Layer 2 of a small transformer language model trained on English Wikipedia (8 layers, counted from 0, width 128). Numbers have three digits each and are written without spaces.
Take only the direct path to the model's output, skipping the later layers: a vector added to the residual stream pushes a token's score in proportion to its dot product with that token's output vector.

Output vectors of the tokens that the questions are about. A number n stands for (n - 500) times 0.0012.
"ner": 401877841606426509534491671668700625514486619437447541521573506206575275313372529422681474526499332549556565592456542416495299704714367345919357555353687648750438712294638582651465259418441415455460435332521616325669258366596453506778463572696394513207566541584560421458426597472676359337460362417415533357458461191408600428436398344755446531416584592416542499397588563681243542568380
"ating": 547720526467316778501555469494784456656687368446603576524437377258384665813497742244512576368380538482413582473474420257536468508324607512355453388517509852429420341666357708374501365411380437472546456428505509888359341460734468328576527528608624512543481600607399510537397597581549725493563618296412583762421440403413232360400510543719430605570637270409401289565629511779238662263395
"ɨ": 400685700421593417664632443400732476335386443504474355489590434523495412530481624474552537490332422499553662532380317514472527605526507693560507583458400575566521327743437359627549664538648432721539594614532428349563394564461618561477466644559491566567485409497259578593459400428425612403330432566674598280408388480545445378604481528368589442428528415349442562437732478507488439320357
" month": 509573668405522470700352377606504493601369463575645291551527614546530476639620477532437520443670390327632492499387499444597658176482473468432600519542374483426410499707559511674366608393688576437392423489490589741376725294653391567565607585623395270431226547599477590339470450533542593607598629437530567269551315232503470472274488352390389809459365586466499467514538487510540459582635
" children": 512519662563394400480447482536440246715427337441349468494441699443446463622489312501534489454490546493602801649366434410499638515711392612589679546619486514108291437685393563406383441550408451500410535618455623624531736294669467606412527418405458353563458581594566446471601405462528571362529536447360534293442612324441621514431722596489347620430383762529446370592514570574465543659542
"ș": 644388729427587582183374499592551377402437528420558617484579482479536577421531341328374675561475414349663417596467531152264628388585535562519681530409400727518555610804617621412522553548570587515706586447533655506453302615346612443548592212484603539377397472729332526520602588502310348937538573492480403197566514220358412353475393481445487455726492447484591369418730529661313615507473
"ction": 728518740397598793502490668615543470742595564559524315548316613499426511538478714304562634490621554552360726764334712152715577743597469498648407308590857700638370402752590499317566322217550448275300426486453539559318623394466472422567483178468431328334441379679162413521446634700543467463489380613494606622337538276517503359443139429345473436606449346469502405494526494368412740543730
" \"": 525586507535543555493349448458505229598341399616712403470526331512429444417526512564536478513453256447367511507635262645574506783623448422396516378618442368580300407467559583660447553499475417452589608499492525457418731551686365504567518635292487608481475520519407440529516543397387400571588446590586507573538426671591486580466681536436413479355539394568398629465401527580515619537546
"\"": 658521420538431333594372455723529556613521312500348394553651475529382580604494395380623705345386626407474645516615320379447395579363331594480624183635738501594329434363651323401513672343436418452660613716566411441689698488657441492430513622551513568304395565429374605485470430460559323576639532444528648433399591887692336441596284625431498655575332731410579569415480499453312561444231
" Team": 390496316329352607403459534582435564422501390656501466503440425318592510628760511399542541565477294504513525608681599619579486429493429413411450474450478520513557448505399565516294674392585595339610529524513568383508622477499460394412244476490511521472630453362598560477346507371563520692541461642433449536497421504549646465684443440446366509649363472604757585478617422514422536598710
" ==": 633652499446270396338617286725499332562438503376436452522515334645444381805528407368710836492275685318336476349548446287448451368476251524417614444808689614606401645421625430368629424451540583427602515466497528367519703440581495569593476366657441527339316728328564499616499471637602633460625592377396482605308608533721667357451471625392379739470388511510492532486662324436472491392652
" Iran": 537747553385283562325463474649540351396606389536301528479432503266237326417611545447432628448520545420390451434291598453307484648554506494413545423594513473514359552592422487518440678606593634604627632579462571479452501677578494384548466371456514700584530478458401433471621413523342766692597627512525602568462610420382515519342435528445382684313402544485585336524450635615491556739519
"our": 352546672448501948643719275485768599657440646652586236457519477403531221591433479761644394538465581613702541458598441612668244370309505349746439572423619527453469522422436535469330575501523462640781551459479493591443668107619303465587379125677348686331519388459335479485274587594674339380636305451526610308183711742400586254650465390572505634380390700401312388608551587687426428330541
" death": 594609592470605332631509356404685341661641509542404421526584521401312324749792651549533505530352512519763675518273597533376758427624216529711643577630561549520409394635333426346332364612633400454589517570504512677298594405678233419608515364571507430505342484616212424458443300535599579224471472654596377410588543549327446496364795421321325531412396621559487406629515479544539399502634
"aged": 344893510594348770567446390413784494616344626474459243538341605313603362437666579566855454327710419305543680308701388134563784473549634416397644600405543693561374505513363479628415282229504276385594508424448583915474503249677326407476477540441660214683521576371317306332297330508521591340510529477620598352616310596684759318510431540752485590351583670373416540513855455806506380539369
"gg": 595509564447589480463488407451623378601536589236688310465580539530609470613498283546612570400403407302444506793315300392731442474597664447686460461372755867687491503567436626617609391228467203534570339488470306656503473683394580508549493568491315410556567516504511389388454560452465700609493291665648542383508391354575496370445476443647383464343501329491304540456533586484544835571598
" India": 376686494363273365476534616569432497559556503474395659489370562310357321422636525298429426522392459476580520316306651373476501689448567538608501462553561535446400467408431600538432530610697525498643647590506585441511570594464459374774526316545475609606631410466386398428663397507439560656686666283476465501513423485270655484448430630626368584467515656616516358617518500366451491588579
" school": 451402547385299372463322539501540278422560408665516470552644558534377323528419418548660465414518393373764546467443528504507545536695381477697616542536530468360351459767588689619352295775396492359507510554500553641535544468493362456391504473478308340350524472554524432489634447616444551524661427374428618558388563366555734529398583556520372544622409436557723570656496555480395469548587
"ized": 547795285361405889490600389430655392188657430358343438568287562538515404495495486587611689499393300458334618421690598286693620548534443518526551475463570515647219279732300440422547387586336580650349429633513599681348625662658437343624474575636673404590533474569297384380440509464692704455589593258634397145582645232595567336236562534754407722681383608531572415663536524495548303390344
" well": 526556688581370447569402518592441564508366379710579490500600451448582505521619400447577811595378519394386518501239207457547470553655633473609542467641559525556304506500465459450457528360308526546446310517463541652569652510690384441605521353543487192616734407645554523456513550353282561415598450496594519484433503617432517475320523686544368543532368529502496428653425452614385414518521
"”": 500480354544456700571465491862591544475565187678501329492795782221526526408461480441531784640480644525439491627202447398455425643389471639712568121654762480470403414475486334300351569372443328503495595687475580770648825340835350500584319684393315255529336518584196606202349315320630448859690516456907640186195470615430368431594263510592356639531347827485743413338697735665051696445224
" vote": 252695633506316473309487364366479487580547775483574558470354558548300432655587448527509574474431439566635510612642514511490368529697496608547611545477608525500262364429599419496227499354528493542413572436488543735447609505557370602353611487568358386558621501598297648389444463443433480507365603622452359558613460379505546509339725334487327593636773415490586350530393522517493559568581
" education": 564450492382237453304453564371540421501465437455501377552553632562435302664352411474598521564375501397761589510374568426389609526508404484485653552760494517211449525736501527443253457757492603452346720453484564666613461442686286507414492447469389442363565458686407442564723395636641442468712552447402637386393447386411644490364714673572358682521364501450660365575496709606485456493501
" total": 476541780327452534313450468339485309579346630536488454499504586678532399698538336579595657571575383559601619471445487535516326438601635548344559601494581515471443414529471386689387476421593537569364541419493482613494511377679308724580510368548344537404670426551356521348470551387497534444517580688566302359483643337485727499319366332451359654616491541572381491649431392440579631586581
" University": 454376342511554480347521606525638398476400323561463620451549677416508289387338403421553456451525588409542434442554521450405503590496298483749514421364599513388526486463580701446641381641575536517473632579501642590565423486701442387257380435456422440672633734466456482540539648570349489607726607390606517383370434442448596487223760514424363311579378454463628423555537618586353715606731
"ň": 400481656653352773387135448509698390394483560328479542504271700526543704619541327638396487590622502517610490643289539385694531337538352544415571333380464785576597616477595469712303440623575481506376446584524645433502268651556608505772417301347549387249475474574465458550588559343445355689308393652431366186536482551481812378474465622611433451735651383495584577403629585446304506333614
"ial": 307725622389501794587506208405687480471547417536696663502693402364727658437305159271659550671457317382702664700467531301454512505461451676526315790509555366605366368397439435420525296593598477648293585733460450560512502021416282317515460451926410605360620443795512539405315334707570553474624402451441662480489452344563574395377578560448400578702258530305574611497802412742304521433626
" into": 662654595569455477293480504585355406678369281554362476503672519498551590469383502402572504515592540550708394575295492393644486448504408548476380562656595400678520544601315387370533351573478479547557501568527408612518511613606352341534537486459426332749483499712379282264537626453378429448510540541462537606552598585422512444434531613391336680536555511483571526557529563435511588341418
" engine": 605504334333390506445456473477512454529479499653288292483784456590464456642517497315618417663617410502361546475418507494473701516575525372445618452713419434585566534543343471518394465663328637472342588471471692686311540427471288416526502482565486480410531423590507532480567513496627550422590564457596363375386645500456355496445770462585422538476545647528706601491498588497453434433481
"和": 656498511421494371540452473445705379526669374569407404529576532557359390347561450625610378423453646417616351517352507528543546559539518439409612428609433472473391349504370670338309461524679431625592581526477523434418422536538451664552345523409480412592618534460386278468480658522494572578410657542554620490445402532388449317381601510458513466436650454616540653541605596587453459710599

Output weights of attention head 1. The head adds the sum of these rows, row i times number i of z. A number n stands for (n - 500) times 0.00053.
o0: 372503511361487552553502667412571384463571493371419234122559477445423465685303533586302589313586585585343356589434625556572604546482594363531493710488547659717621563781537400505582443558464579530539663466371468613394526546567541439420406518580302541449496524438386506365824454448466498412538569451487575504545688455537609606411300587600520483388266488559493460708632407541359472442368
o1: 575483434623408589546431593498410134697454488566381648504397567566334442476346484548711433613474490560573663534444244443503561511317553533267609583465543332442607490566558691495550513571369655480317357437689506723392493427519485464379585458578503596558349555529427593366477453582443439495509309355486369597619531475505559728374688437564448421543379569458595393550184866556490655600407
o2: 673638501600458537643374689668421483504492410475569422515332449352607522456571617549387515654612582674396529622542483423247523400370545489573162539464494593537539531405517527639606431500349665415613581717618373456499387453568429457516367442556273805509552674573543509438586458501450463753587349433315529492702397450461466344455468464530484522639444506564416292375466605369271495615368
o3: 304479461730470454609697603385554649757563462577492461730486461521469408252298445593364501581622462458601481763547336392659576672533440431783453641422480489621727553696492489735639382723586461630668294410483513681529708149261501385484384401474348518400495396438546545516442362563421533495455519494641282373544465603648506378250378454520450462512401529414531309598382523317461680541424
o4: 632509533587574610348285453582408578512452424463467622436447545628409738456633543549346585480540547379721401382435431564439467614394555487514517343255606538506363550369487517458315532449472586202520431677489541308403368478454431702742398368691323382589728634526508526622793554419452722308547511582384450582549411616477481510766547360574460605544462616662589502356429484227301453334713
o5: 527590326334623586405543647454482269553543462472400627365461399526477646397677446406530391460573570624594283342397504456414501383555459378445506664315590578444634786465517437388361459583421495512483584589642513483470397578491493650664572412398505423560512416679415501359868565645470339357395791540466642643578665587447550493597446624437384493521506371567581454544593504590384414274566
o6: 433518366427479505585520583362573430583489475646468670283522586502333441313482497453382489516578556447573482731581508690427482505430505476445401530316479515444601399482490586457363618444661422451641358478769557337304341520493775461404410500353586646601588550586590585574578503544440340561616557605605603498233625527434473356484463493535488460610317487363495547393497420518494415787714
o7: 647429506389480609447451345453471338440374483594598610447584480657462434481594267361692380604564331363602387157389580439406446381405894479564740468593341407484646668310463454696503656593635533347438581539596611494530458276548404679474667554673546390351723566287733567601571387536281540375533704425489470364514444433486545683603385469558413556554480512370360722372592635372590690438476
o8: 479673549527463444694449431553459383580494441420645358562532469534446473615497727613574577403414294515416448593401420465590484619498677552349608555690545370688344349565597433464572557256572535310498415425379375586558393578540407466401557593510475539661385371416350486475492530386701567553576305422396704574465426396565471704369482506432595553321410620609448471655462661554576387666340
o9: 676572663346570595448574560352450698660543425397549552745518552491636365416429470555376476372592614523546470524637500582371454576238376479712474395477504513734644350562619488331540457461428634647505563517479447411460564461310332298570381170548333518507439601580469385473633619503556292512657486504555432661554556429439520399407291490552469407567509460448601361585706469360441554569480
o10: 593495525473498253303247348482581482333358492523454438442541567508344359598607683372565508499491660421388624551624460425469573463537378712612738462624548096415563528461414411501608499444332464482491619545531575540605488504589500522517529615631468502242473582337588504536506403531592462620573471589563463457545487445391616551360743488442612474382371557627438675353393521499437500526649
o11: 149525599824285384667635716267527510378453683619458423217558532426570426453534513418344429693421403315421738704604351524376757584684415613409548676423490533442515476625672564543778618678392475582552597567370641515389679493416411480390430728443512550339554649501611509585450345603261553478313295340498322301602365586616515493237389460712434479430576587602686348484486204293602627309346
o12: 531673403471565453703381475686473364592564374469307304200423385420501460627448645421501528260637624598372447431532535533588401543470387435428528599526490417579410446652533535368462384489591471541453508617454388751435542529714559434422469574510472432651600421463404568419577590505725585587365484540544762619353621514444499874495520630482444577404328412486465479607331494500537369501352
o13: 350591558421409381539361433738563517645539542563445326577327399571377441507471435552601582543692723428499619274360287493602294537212750564390421335633404395498516422403581595555681683485424467488364567447510483631498534441535498510384479610721633366425466444508491637558502252566469544653351444399668495649444458350681478543344323334722560508446461475355489477800484625615705529541563
o14: 381546364395607557597371510477440565660756392461644461719551512549690462620519524377492387543614398492451530394356510476443339563677553538674555595697531658517366383458543628465484536322544454493349515467316471700499591360389506547475428439465531433544632385456515442418358543493512592294416550320397555608555485484514400520465548478579554429421618480341500427587481513698612514479506
o15: 649433398611428427592491602514433114272266499463522570194471379522325352694437496682711592569499668600294681740547375482625599541215341455395459640597513227440500452495554508502552479523465453350402703503713498647467527603557641356440544577590586704449464612403483401369589565427487516353524179533339569325445652122313545811514569559547665395564552506622657776445457703598385512564416
o16: 424379288360549431421454350483472498536467635543610637854530481618437394479308421950684579530765362334584534661519265352791606644358648424620730611552515543394597599565461413610232476449517444570461606372613455700420607610416490480409539394495502406433372413394656457470342445486578614246646550541549567279439482310553470626251528466392510408468530633416488632601519392732478365476406
o17: 269542558474279522483522572260562648823364440714488410318518657682472519306467354349668418482487437335517798598463542571621502632729297477470622449601633494439418494633606509506430427453473481693441324565588482541632551538558615674560678502365643496556211276627430596520367483405309575442336470549769447493222579651642600570397567510468648355484385461493552348457435306531522388418350
o18: 348519538313553564224362369481491585589657502570554456371518471435615493385603415340530521477574471426443606506425618383576285455432430714559463417506507578354526405600551533570454589369485524768515208553599430307784570525354423491462460377511637386386588389398430316785428533510507464636379630428748472613500640693438653339441436512559654559471616485573401495442484549491632466529619
o19: 438524692436506457383571642442430513546528472788527736226557667428291378487722470472627297328444559335528321514460493592439436585492752393406645641605612530409565583493518507592379680496419397537510512461603577466261409496599545574589521661332624710495428445521625492513621500389188591293599630574528373391349492537462429485606457231536553571451340509581420714355531292476485605622515
o20: 656496540549385432665447610490484537437409518628430515649520542433428453503346704490467559587460602535536532598632510472414482515368480495446596637404590371476637524553459362391411562642399448514678741578655448338532467571547452301474531721574325590381415619224494522417602433476539280655527549526564374187404517644438586497472511505465506427580449591356435440421661483439441555483452
o21: 400410462378408650506455526349356492598441441634409638192468650418417604347670245464532343598633576518542422428566558628464374342418461472552528483380563474449560645533559440471382453594530632559570532524734541616469681564348462453407412388525618344526461561502468533574615633629562671711489800430603510638402622669452469538362535510366410316631462386412487483320591313350445464579515
o22: 623431356323670476596329497592518265288501283629668430674413615482744508438490453291662473485643600528511685607466597662290227311281408552754572446387369518410586431517431532422351438619583412492482473557728477417786450223385456607506508411508555727524441598538589360727463591557489344383575652398407419504454597569379511629602754451513535358485349366405491542533473662748376464486583
o23: 598424466575552581514668500374439360395469420562367613260623544617427464390501366550482481520343574420510484458573452612313468483558724612465510511399472431514663584397545319651529484979440449638442580460779516470495601572645489564417412765425434548394468480500583590510711357443340346503528738415478453369521481659432573443577460474474327386719421535525518637303638361244353687456395
o24: 459475439526813349424376746244487350446591603430690467492533573536632650469582690355479469614512420418392428731498702370415624526626378549486390317418487572453484514494443707372300407278449531637706346555426526211625501514326512614636423364279396554591482623420470338553602622557503223443667501419427475498647657695488445262538563763593473571365414588788370446388546536637411569438533
o25: 559289297403372521491596362517458360593440615503564451587477536515534532466458627420401348318363421574498483523449746533452662470427424452423332281498717349528316589312486583443403244513614379520624604559428622627574404613414541507548600391356651406547432464652399398536426611402825749629426527443543631786448617531514539772542865580303590500556306557482570449508388599495300463426645
o26: 687735512510542551467474384349440490655445352426351444587675583645577290510460816707359531308516275433444721425402334505602446646411537444492636642653602387633584245471626672787544605496555466595452350523447429573565464423453745428501598385483563597355650198527468349560295471421389438520532479527702699581291462451480617540208582432421618475441403474265349681524389358406470404751456
o27: 701484419472628345402406186382454563338633565454464629529442338658736641286489326664572631550623486469630420445387773436350553345499430671684404370542501453464664445358354485472320533588552491528365465560561539333451578536468302721457415401638400241310593420501385548673474412545439371591593794712682499542555617506431427398672454584439459479763591350473529529396698655406278570508634
o28: 629615565432399473570561572592506287430391460437201327322454509406568422491438493469412540411554542504589487389565361579432535572436525560600419516535516455449528590514463581459661496828624548617606445448434567535425398494360520508420394699617524680534390394645568485425725473480517478468418516463415643453504531441489585538537507510673515574523294397532666497666584395384535429420499
o29: 696677465434488520333523423501418440528764513612453404308387368546721540446634483422611524672523507450407485670360537492421451331649576624508460581554452330328499318495498553494433715501437475667331492339647431472441435346372555575338386417462724746390513290758348453602497470503224428557570744510698533651467713471576529437323615480372702426467407407545377603609617509617450543552530
o30: 442381676417522546434616414471551549397299527681544615415514485359445406458416158406456560620569602240650561541590538541463412484431390432762668381537452428554578729440446494574622575709556547399521718492742487437639568321436364603455561563664361452303522493473806585709620399553366330693603445385398244158504419492532536494388408636350534523505590408532686575439699364400554622313611
o31: 480275467458606438381518463411434541516552548593409486465460561527365466293486356486671208553704418663605448673501454467445545471470400589716500619625641462459640527622393409395253409641465494714409593617724647670356700671429531438521496515428587413491304317438560485479625574458557531219555583611528556400443707691409385435493577381437350602479544684531549610413667227556472427475291
o32: 556410618524425472575499485600414570476461509430305403643645460569445452617592542474504574300426468536541521430446348443557595527511574472489710491597522236611399566461441300440677540660547490412416620448245497690503487612416325583518616664515417355486419525492371444468642479507366662296585477473566561507624514416576410817566449505525418385522621600385553564724394587459364621353345
o33: 649686599586571435386470481471522457651685313554617469381385273474600402247468378541555499841648428527490498654583453317550641407432476783544466473518311414480577366419365505584559409703441523580399326502537643510228716420551415545379437483333662521368402457510338348742436490638366513651274571823890635472408656639526448603305558487383496593579532668466442501385466538584429584399352
o34: 445530536461349659518604458567519529399499624543628441179567451463360668345399532314436350534294505576579565755630582728641394406474482461301306621289295635360423255558602468599563539468602427508404462540612359529535523510613619370490443715522684749718645622597533497604302473469555579596327450523496552380340440446476380536517515301481668596490541491424471487564338406461704410559483
o35: 559494493529715476749375224681564248472433304665359469533666346563259372478483463666579456499470480712516383460499319501525479505474498654581669516708604199582395440502554346494468422496592393475505494487587562713489505709420768357467277416642580363508413319420463460382583640492591548263338612450636855476223712372427588695397609410541350511346667547425619591552581500567272402733448
o36: 168448352537461336381467633582582756327678809576473478654527492549428696493717601294439504514433324819480491572359766414424413416603514599551289335431492570422405386476540678407456579279417237527552483531374526264560407622571453357504404576355550406658623551565582499538443583497541567443306520546703544592583417707473271222614204467527444473561612831662317330601687630472491463525609
o37: 426378468570279463433435307368282616290538683554358483516541695493451486563618550672557505168308231475594570353393739695591433572452795616517541553529632577561422353415543618544234496432563389680245475625567434303526437731565466453668535690507477558497399474550366443688497565346678702509609418567516427375308420641556534477621552434633579359470450603604445660293471447378535541447473
o38: 537647486571497408465327464582613684360551500491670387835418457557682402515334690484458666527486362356437722538400495366458646545824527741542556463671359476360305280516483597522531551330367340564368330522335404418544500380626513632566453690463459539380488326511477512510310277433328397471506308611617487363639432526641458419553616465597663694364537510558501489505429662602530566508468
o39: 352360333462609552551517602453468464536607648574431459203623394465362448520731637504490601480455671552691507722466726470628415589696227439604585685388763497768566450520475554385322669426318234553590608456362520693607629480330598479542690459497181464442558459559712528275523640370515541284352460399473480372367634511370539426588455437663432325488561506490492344682511201647466402510372
o40: 568436552407638577422449653594532600340506681390465453535557617470319509729452590443274446250606530587535556566588712541566514652477507361522459502334538695498591612511513770559447427483394379451653645631414285418587362444457694277535533458468325561487714555346722363394664534412519502339609484479316450238538338462387375505573249449615538605347460599343317583569422242600629570613602
o41: 412569434378481607416540695485488440642507527438441528567407657267593432660645378388277559629628772232474504492420208463452525609505486389459554725311626637373707654382398417251389703497422457591606564545508532794431686420462559615609510599472469279478829545576466559332692353616280383465651491460131588478679655511391355435580425417609530510774588473435621311578401139468421628423500
o42: 551350398673536436399460551555526736356480538297680456761525446513558440662371489644539471555452342450651440466571507361399737499743574395541668422684422641585364701564382379554369349500422454384628717453380526416499480504461253572614630491521276606436364346504811431449485352423622559484708409319386542307748369445627487415438580491450432638328571538479457589542653503606430571372343
o43: 431476365274646488540344606452545338301608433541585464462552680457485281467530531619510572640683545324497559623536480604347506613575531505695374535441298709536552468408469510436261611300449274514632507582782426421447460454547598505633411495256453586582537374533745494403617400527419278420663502461294771307466668572410467331491578554622505450672443621445394575351621414550422629722506
o44: 339482345471539488514352630419526509462657582525759452871428551414513439423549447598340462592583468471464581545610575353428478567726703678561559518462465453427571718322418505644424309496500323543487586500613416398668422466365641348575211522331469578434506573445610410538504351688389382272523580479433492236761425389521353431412437622505518622316606632417540434391504546713473639583675
o45: 495491611732363569635532571571403605466380785410497535665523378533506536613617514417386683551353480471526372591525377397444498539595612501391426363340654433387378667567542681529586491377495568392345540462227604440574441677346612694437475612366366460319530676448559532477511581413473433569599421551475570407806355599561617280558445410651295483496543569712626496512501350172280460349342
o46: 414417351389386516433371357504568494570350560471612313389330454387485309294439296631511688738676583322469592536653574492676454396650386573634593456557407438502589610484491385544227367411591345621640612423688488668626774402424566449465597335644478363352293338618613521464434346509713659765503513538544563343496739360618559596251682623526576519476505330343556403492634407659586571591557
o47: 483487361557415533571503638528220553415415415503614484552491636287428318397473654409431274448490587474577374631610399586517444503536638611687545447437612378654536469553471507515453583779409192649474488554598380535394677282349437573502545717525519527586473558636540530521618430435507626553595452427512597424408489542455412667496373424531617378491293519530504643377464396384500740530420
o48: 531457648554404313704552508605454500430361414702333496199522364630484267392498490509536419456544430560574597384378490461621614530218532723365415570463554481523541376521554420496594597634673505647510383509421665699361490745354476567432674675544675484479494553355276507566528497464364661323233538634745432509263689629541503673502540305756480467488547472423563638663471474296503421493314
o49: 513420620498506484571608533579574519498601516424258567357614605635371452644448622618424373196471617512582512557555513576451503567524744364327585549541351500476536496647521352597462399242598390477432528556507433496357388529592648462770369753354338654577580575578597480468603473533370484269723557546470589471489534406463496378457411500392382358492504552432389720470425456380381493526434
o50: 499697592602549470604602597533582461504409340343441291521572463611603400685244650533597573338573302612312476619400456439563774591462372438665561717817505619632451341759532610662722539437384338452513393526257504592386521517593479488485608600529456629450402302412310450303395521344434681347387321527493653456409485447482640607431380523545607516383348545541453564692505491616538344439218
o51: 377623512546208442507465292400539559439659733579296357268424519575669528438503368514344721523464211413631677458497625392532711614686453740507467649542513484474579502378497538644456663607399283535516521550415589414395504732471413283376463593613601329217523403446321555572388305508364698664389451616644508335467604616625648624441382734552622511567384567303501314412553416263573714511570
o52: 457581459417363491558439482591636331573710412519527319688404456456507360614416538545496615496419498550503653460397532503572354504488537599417513504635454390533462166694464470495627505463533429480407532320370520521654476531493527588404571511580567577443445338616443423628329504577655576426336315504573507726520488409520470661390581290472611626398366418372504431821367665773554412492535
o53: 428593479476275434460487447513340552602642563623436412351588558441457619401742658367618281291501397545525403468356493422625374485508574514396513704451645439556484406629611454441530664486530463558492397521365446546543366576391407526531558458650678479578588394557413432649400624496483661467361713449580634710424488549532489554444443300496574535380647485430516511466360462425550354528473
o54: 333432575582560551569450491505568538296483673299640377659515411571405447746356517690668433503451312521448591618510410459573569516682603341439533534661445749504366652544447546620480351278590391556449645549411343559582481380636631429533627474374344559445393488408667464353389469468560485308647383511367572324680351262532468525489581528570568616318554467584437653551391426790647456495341
o55: 423634290405810409361639698594550654726707513501355516558510338612496667468438591446434666498724641461356360537414588290624534587664335473368572606489550368714526427410526492292378522432418537571533466388181538615464587588418388635371314462408386454402428309457220622445512529421559447346523688710707430661531632606564469485480430625432318627392445564506577324872654611544247323269508
o56: 625553453350642307505552370615467311196609638401451422665469470691596480649374623575600503345630358545372503432333499382489503578480660442371417550499557702592521704313482606486411443455535277575340699650438314590415336689738621680654734613487411500545304504375400413382593456475341369274314715639454730389521668528484446692634357650592604516385472566516484621497509426724424524262329
o57: 681372633601579388324380230494565671446517525455501387751516421564611471484393427682556552643503433427631653536491569399432527605617515693659475348693444427383471583331376336518408431317481468528359474555458585373646525500541470588693522523619308457415554436528612585547348398438460547348410413453550451326637478433429493421602572488554529575443753460397547516458617438550525608418452
o58: 553549539726394636383473509373510591300333610406689494583504534558539494433431455462367428583323310462435589443353548401405578422602539698600781390451454441421385464609617547594603458525248516412390482614616422256674582314491459479568551462530451531369582570474614517465589283477316524512424426535547482331690398534578705524392294508515607617419507575724566556405592623377647611415477
o59: 608337463580472417455519258237572431532581480460394562312458326626321482448533506742602615579547351448481496488587388566545484472657403517542550592546484417571625497446496404579311565570605571483498500496704628443382581641529560503533450426521487361426498321532456584485633472390627588565536546707534382520441613477563502358422686623558428370497462638481439723393664355276445490618490
o60: 290659559499347594426497515523479664474555797237464289533502571368564462522407618429422502407518400519215628517394572428479609601580394564434574595540507491504429406572634652499660395336365394592405525641190396662559602416625558370434560449504535381311600540467403520296299377531460637628360445525457622565755583397601492748388329571598720658484565456507547415683429397444651583479414
o61: 367395448477533581690416619467475407345375430510555392741656545566471473442352681636474459504502434697465423745420440493444562377348513509697542689472587498611531406542579481519519451499502306469431546807569471521585598544403568348547433605549383511607414536338359298355507463467514376388476596392464794490553541533424552662509483565598481266611493441595493549559694476505240477495283
o62: 511474672578735466498295328465583496406522593617626634633470279515507403342645375630540523702515514688456285366605563301672633366224363751822475421455512465482536463388477462513681602264471506448489474540697393399649619607304512153492418448522474480501710680295446471472348432462668529320482498759543387470398577305329323173517583435528495349559690685651350518663714530480522463652542
o63: 392512479326711515618510548593601212364683524438475353467432392622798529472500520714666647599613775376615512462552371595584272312482542434399532578529288604587494507534463340641684707443583294449366690361593433424628570378451510623472381660427413507429383369454673429568419478653308375090520838686383506488529449279562483310564497544541379413539564430406461560594808450665414467432555

Each question shows a token from some text and the vector z that the head gathered there. A number n stands for (n - 500) times 0.0042.

"i": 302584749510678439625399520514596488446567504469294325592342538554612386649600535575527527480337363566536502597383493544473505422599610460602413390276159596549499307418123501405538370446668402
Which of these tokens does it push down most? "aged"

" first": 427652471483430386492488557347618535571606497666602736429561416462495450416584601407530553517520526588420586255497631493307512461467460466641485565476590495649405575486467568457503485399400422
Pushed up most: " children"

"th": 583393582516477335441564626536536445580527537499488396458407628231599423557467564461467491545279582336527444560463729676773527651578544431536537380502592496634397593481499574633308590554560445
Which three tokens does it push up most, strongest first? "ner", "gg", "aged"

"al": 539529418309518372667489542452682244606511330703505668426561777506553607408575621648393578465618579563533608473768523277528253367453376319440593527490597668372476433501708405565538477538451295
Pushed up most: "\""

"ance": 370529710480653446536459562500586465519571455483328384538384548505544443606545491618460521518313393538529499561461531539425461489532511495598426403341267578510468383453258542463538417444637399
Pushed up most: " Team"

"ies": 455471510446532450419529492443571517510542463482424415442517584373462568418509493477567438516452593470493529471481617466569608564491494520466550553473522568483477507487577531542407590500455414
Pushed up most: "\""

"en": 534533498586562674592481337587496223432495505507582389416436593627597575444525390529534561610483478365467573330252235636525658458552598438586498288517230336428406373610469463338525266495583699
Which three tokens does it push up most, strongest first? " University", "ș", "our"

"va": 283593727483668439623423539478574518435578532455294387651369508561663380713560504548500574494358320574562479633412492569448477416607628418599408355259145589601515328397096531422522346419651439
Pushed up most: " Team"

"au": 516617700474449553482618467539492489445504444669441430412495551569598549469404481460477498600396431448500424379302420434578476499449567471481473420425458361454439503381490440624467498500545556
Which of these tokens does it push down most? " death"

"ite": 595539514318558607474453673505528299660453426622341378436435523477405527441582462399502398298529685470516691593447392517454600357458343569355470518586598424534489379733592397449462535613494448
Which of these tokens does it push down most? "ial"

" in": 516529528440524537545370518576565456572566441519435611558545543486500507514540662524518628408432469617414537559494538516368519302448400548410465566487567507592521320659522437506473511485519481
Which of these tokens does it push down most? "ner"

" when": 467485425462409529477586551460500577600459593449531519522496431589557506424617615466508612504511521538509546474516402580373519518488392526535499557510489456615648397474411385415512536483380482
Pushed up most: " engine"

" and": 495538549448415502519538495503614490491625471600513518512494542525630489415445596536564629600525537568487482424392529366474450455447498406520455564386520513547539454501512439521512518466565537
Pushed up most: "ial"

" gr": 451500479488549489501489574407564521494510570399511599547596455510421507502493576482480598416471538587422513439533616385341535452465543545430437543520493531493599474577506506472546507419405463
Pushed up most: " well"

" Russia": 463520514493554426464417540373604581607568516425417555505562471507408488404545608338604485370454575523522550432488592437445669375360508617487563554541484510533617439513420418459419673472341396
Pushed up most: "ating"

" was": 476542392385519547496646530405511456485525506571519569423589418476499533369537590450498509578432566462469489373544468428512452494434500368483463491473514526507508527469594477538529513399386497
Which of these tokens does it push down most? "”"

" ": 493537477490438558455514652475475420585591531481549515484503460524504430374573547379590467503540498508505634439437402546462484496447443490540512520475608408635561516477554505439427530531413486
Which of these tokens does it push down most? "ň"

"gra": 514556485421527702502473512568564396608544400550393429509443435428529597515478665664592624479471501655381610401355558472423513408455379439461529524414648524520487412576716468559557534446417427
Which two tokens does it push up most, strongest first? " into", " Iran"

"ec": 508618666534442462471647519551481465412494512682529423424518512537649511482282533392415444688389421371512420372314430462655484545543598457489491306444491258461408630283443439661464486523562598
Pushed up most: "ner"

" 1": 467504488524587462459451583474571614502606594364458731575680457443341446540420653400433637364399523612380384530525695426309613410428484618366417553542548533546601460647476494565507599419355419
Pushed up most: " well"

"ni": 664660572433493502637320727335606503735626542742451535402497524343587404627510589327555610274508487578547697432293644627427483365661529497515516517587689332737505532690578511355529550659167616
Pushed up most: "ating"

" O": 635421451473534524539500579599501419645437431387403502451538616583357536528509453557450435466481524439455572526552424503557447527432472395504541471521448561403512409581439456532470490482476249
Pushed up most: " India"

"s": 520371357376311486545372594708626305710519528677569424391399461583490184325651627331520388658564575574571781352215289644544495466597221254704403388550571262626456547465467499258457563528442456
Pushed up most: "our"

"n": 488559494627461582275601489522511268409464454498678431512422429386556518731617452698490577533593548619224666413409583350463369749375704534566395416379520410468424669811744655550505504571448470
Which of these tokens does it push down most? " Team"

" Ra": 395544585425624496595512534412553534456527496522377409548465510558585505596532490519537555530423404494540520555477460508469451438545563476513435445369277556536513394414300475498524374449541505
Pushed up most: " Team"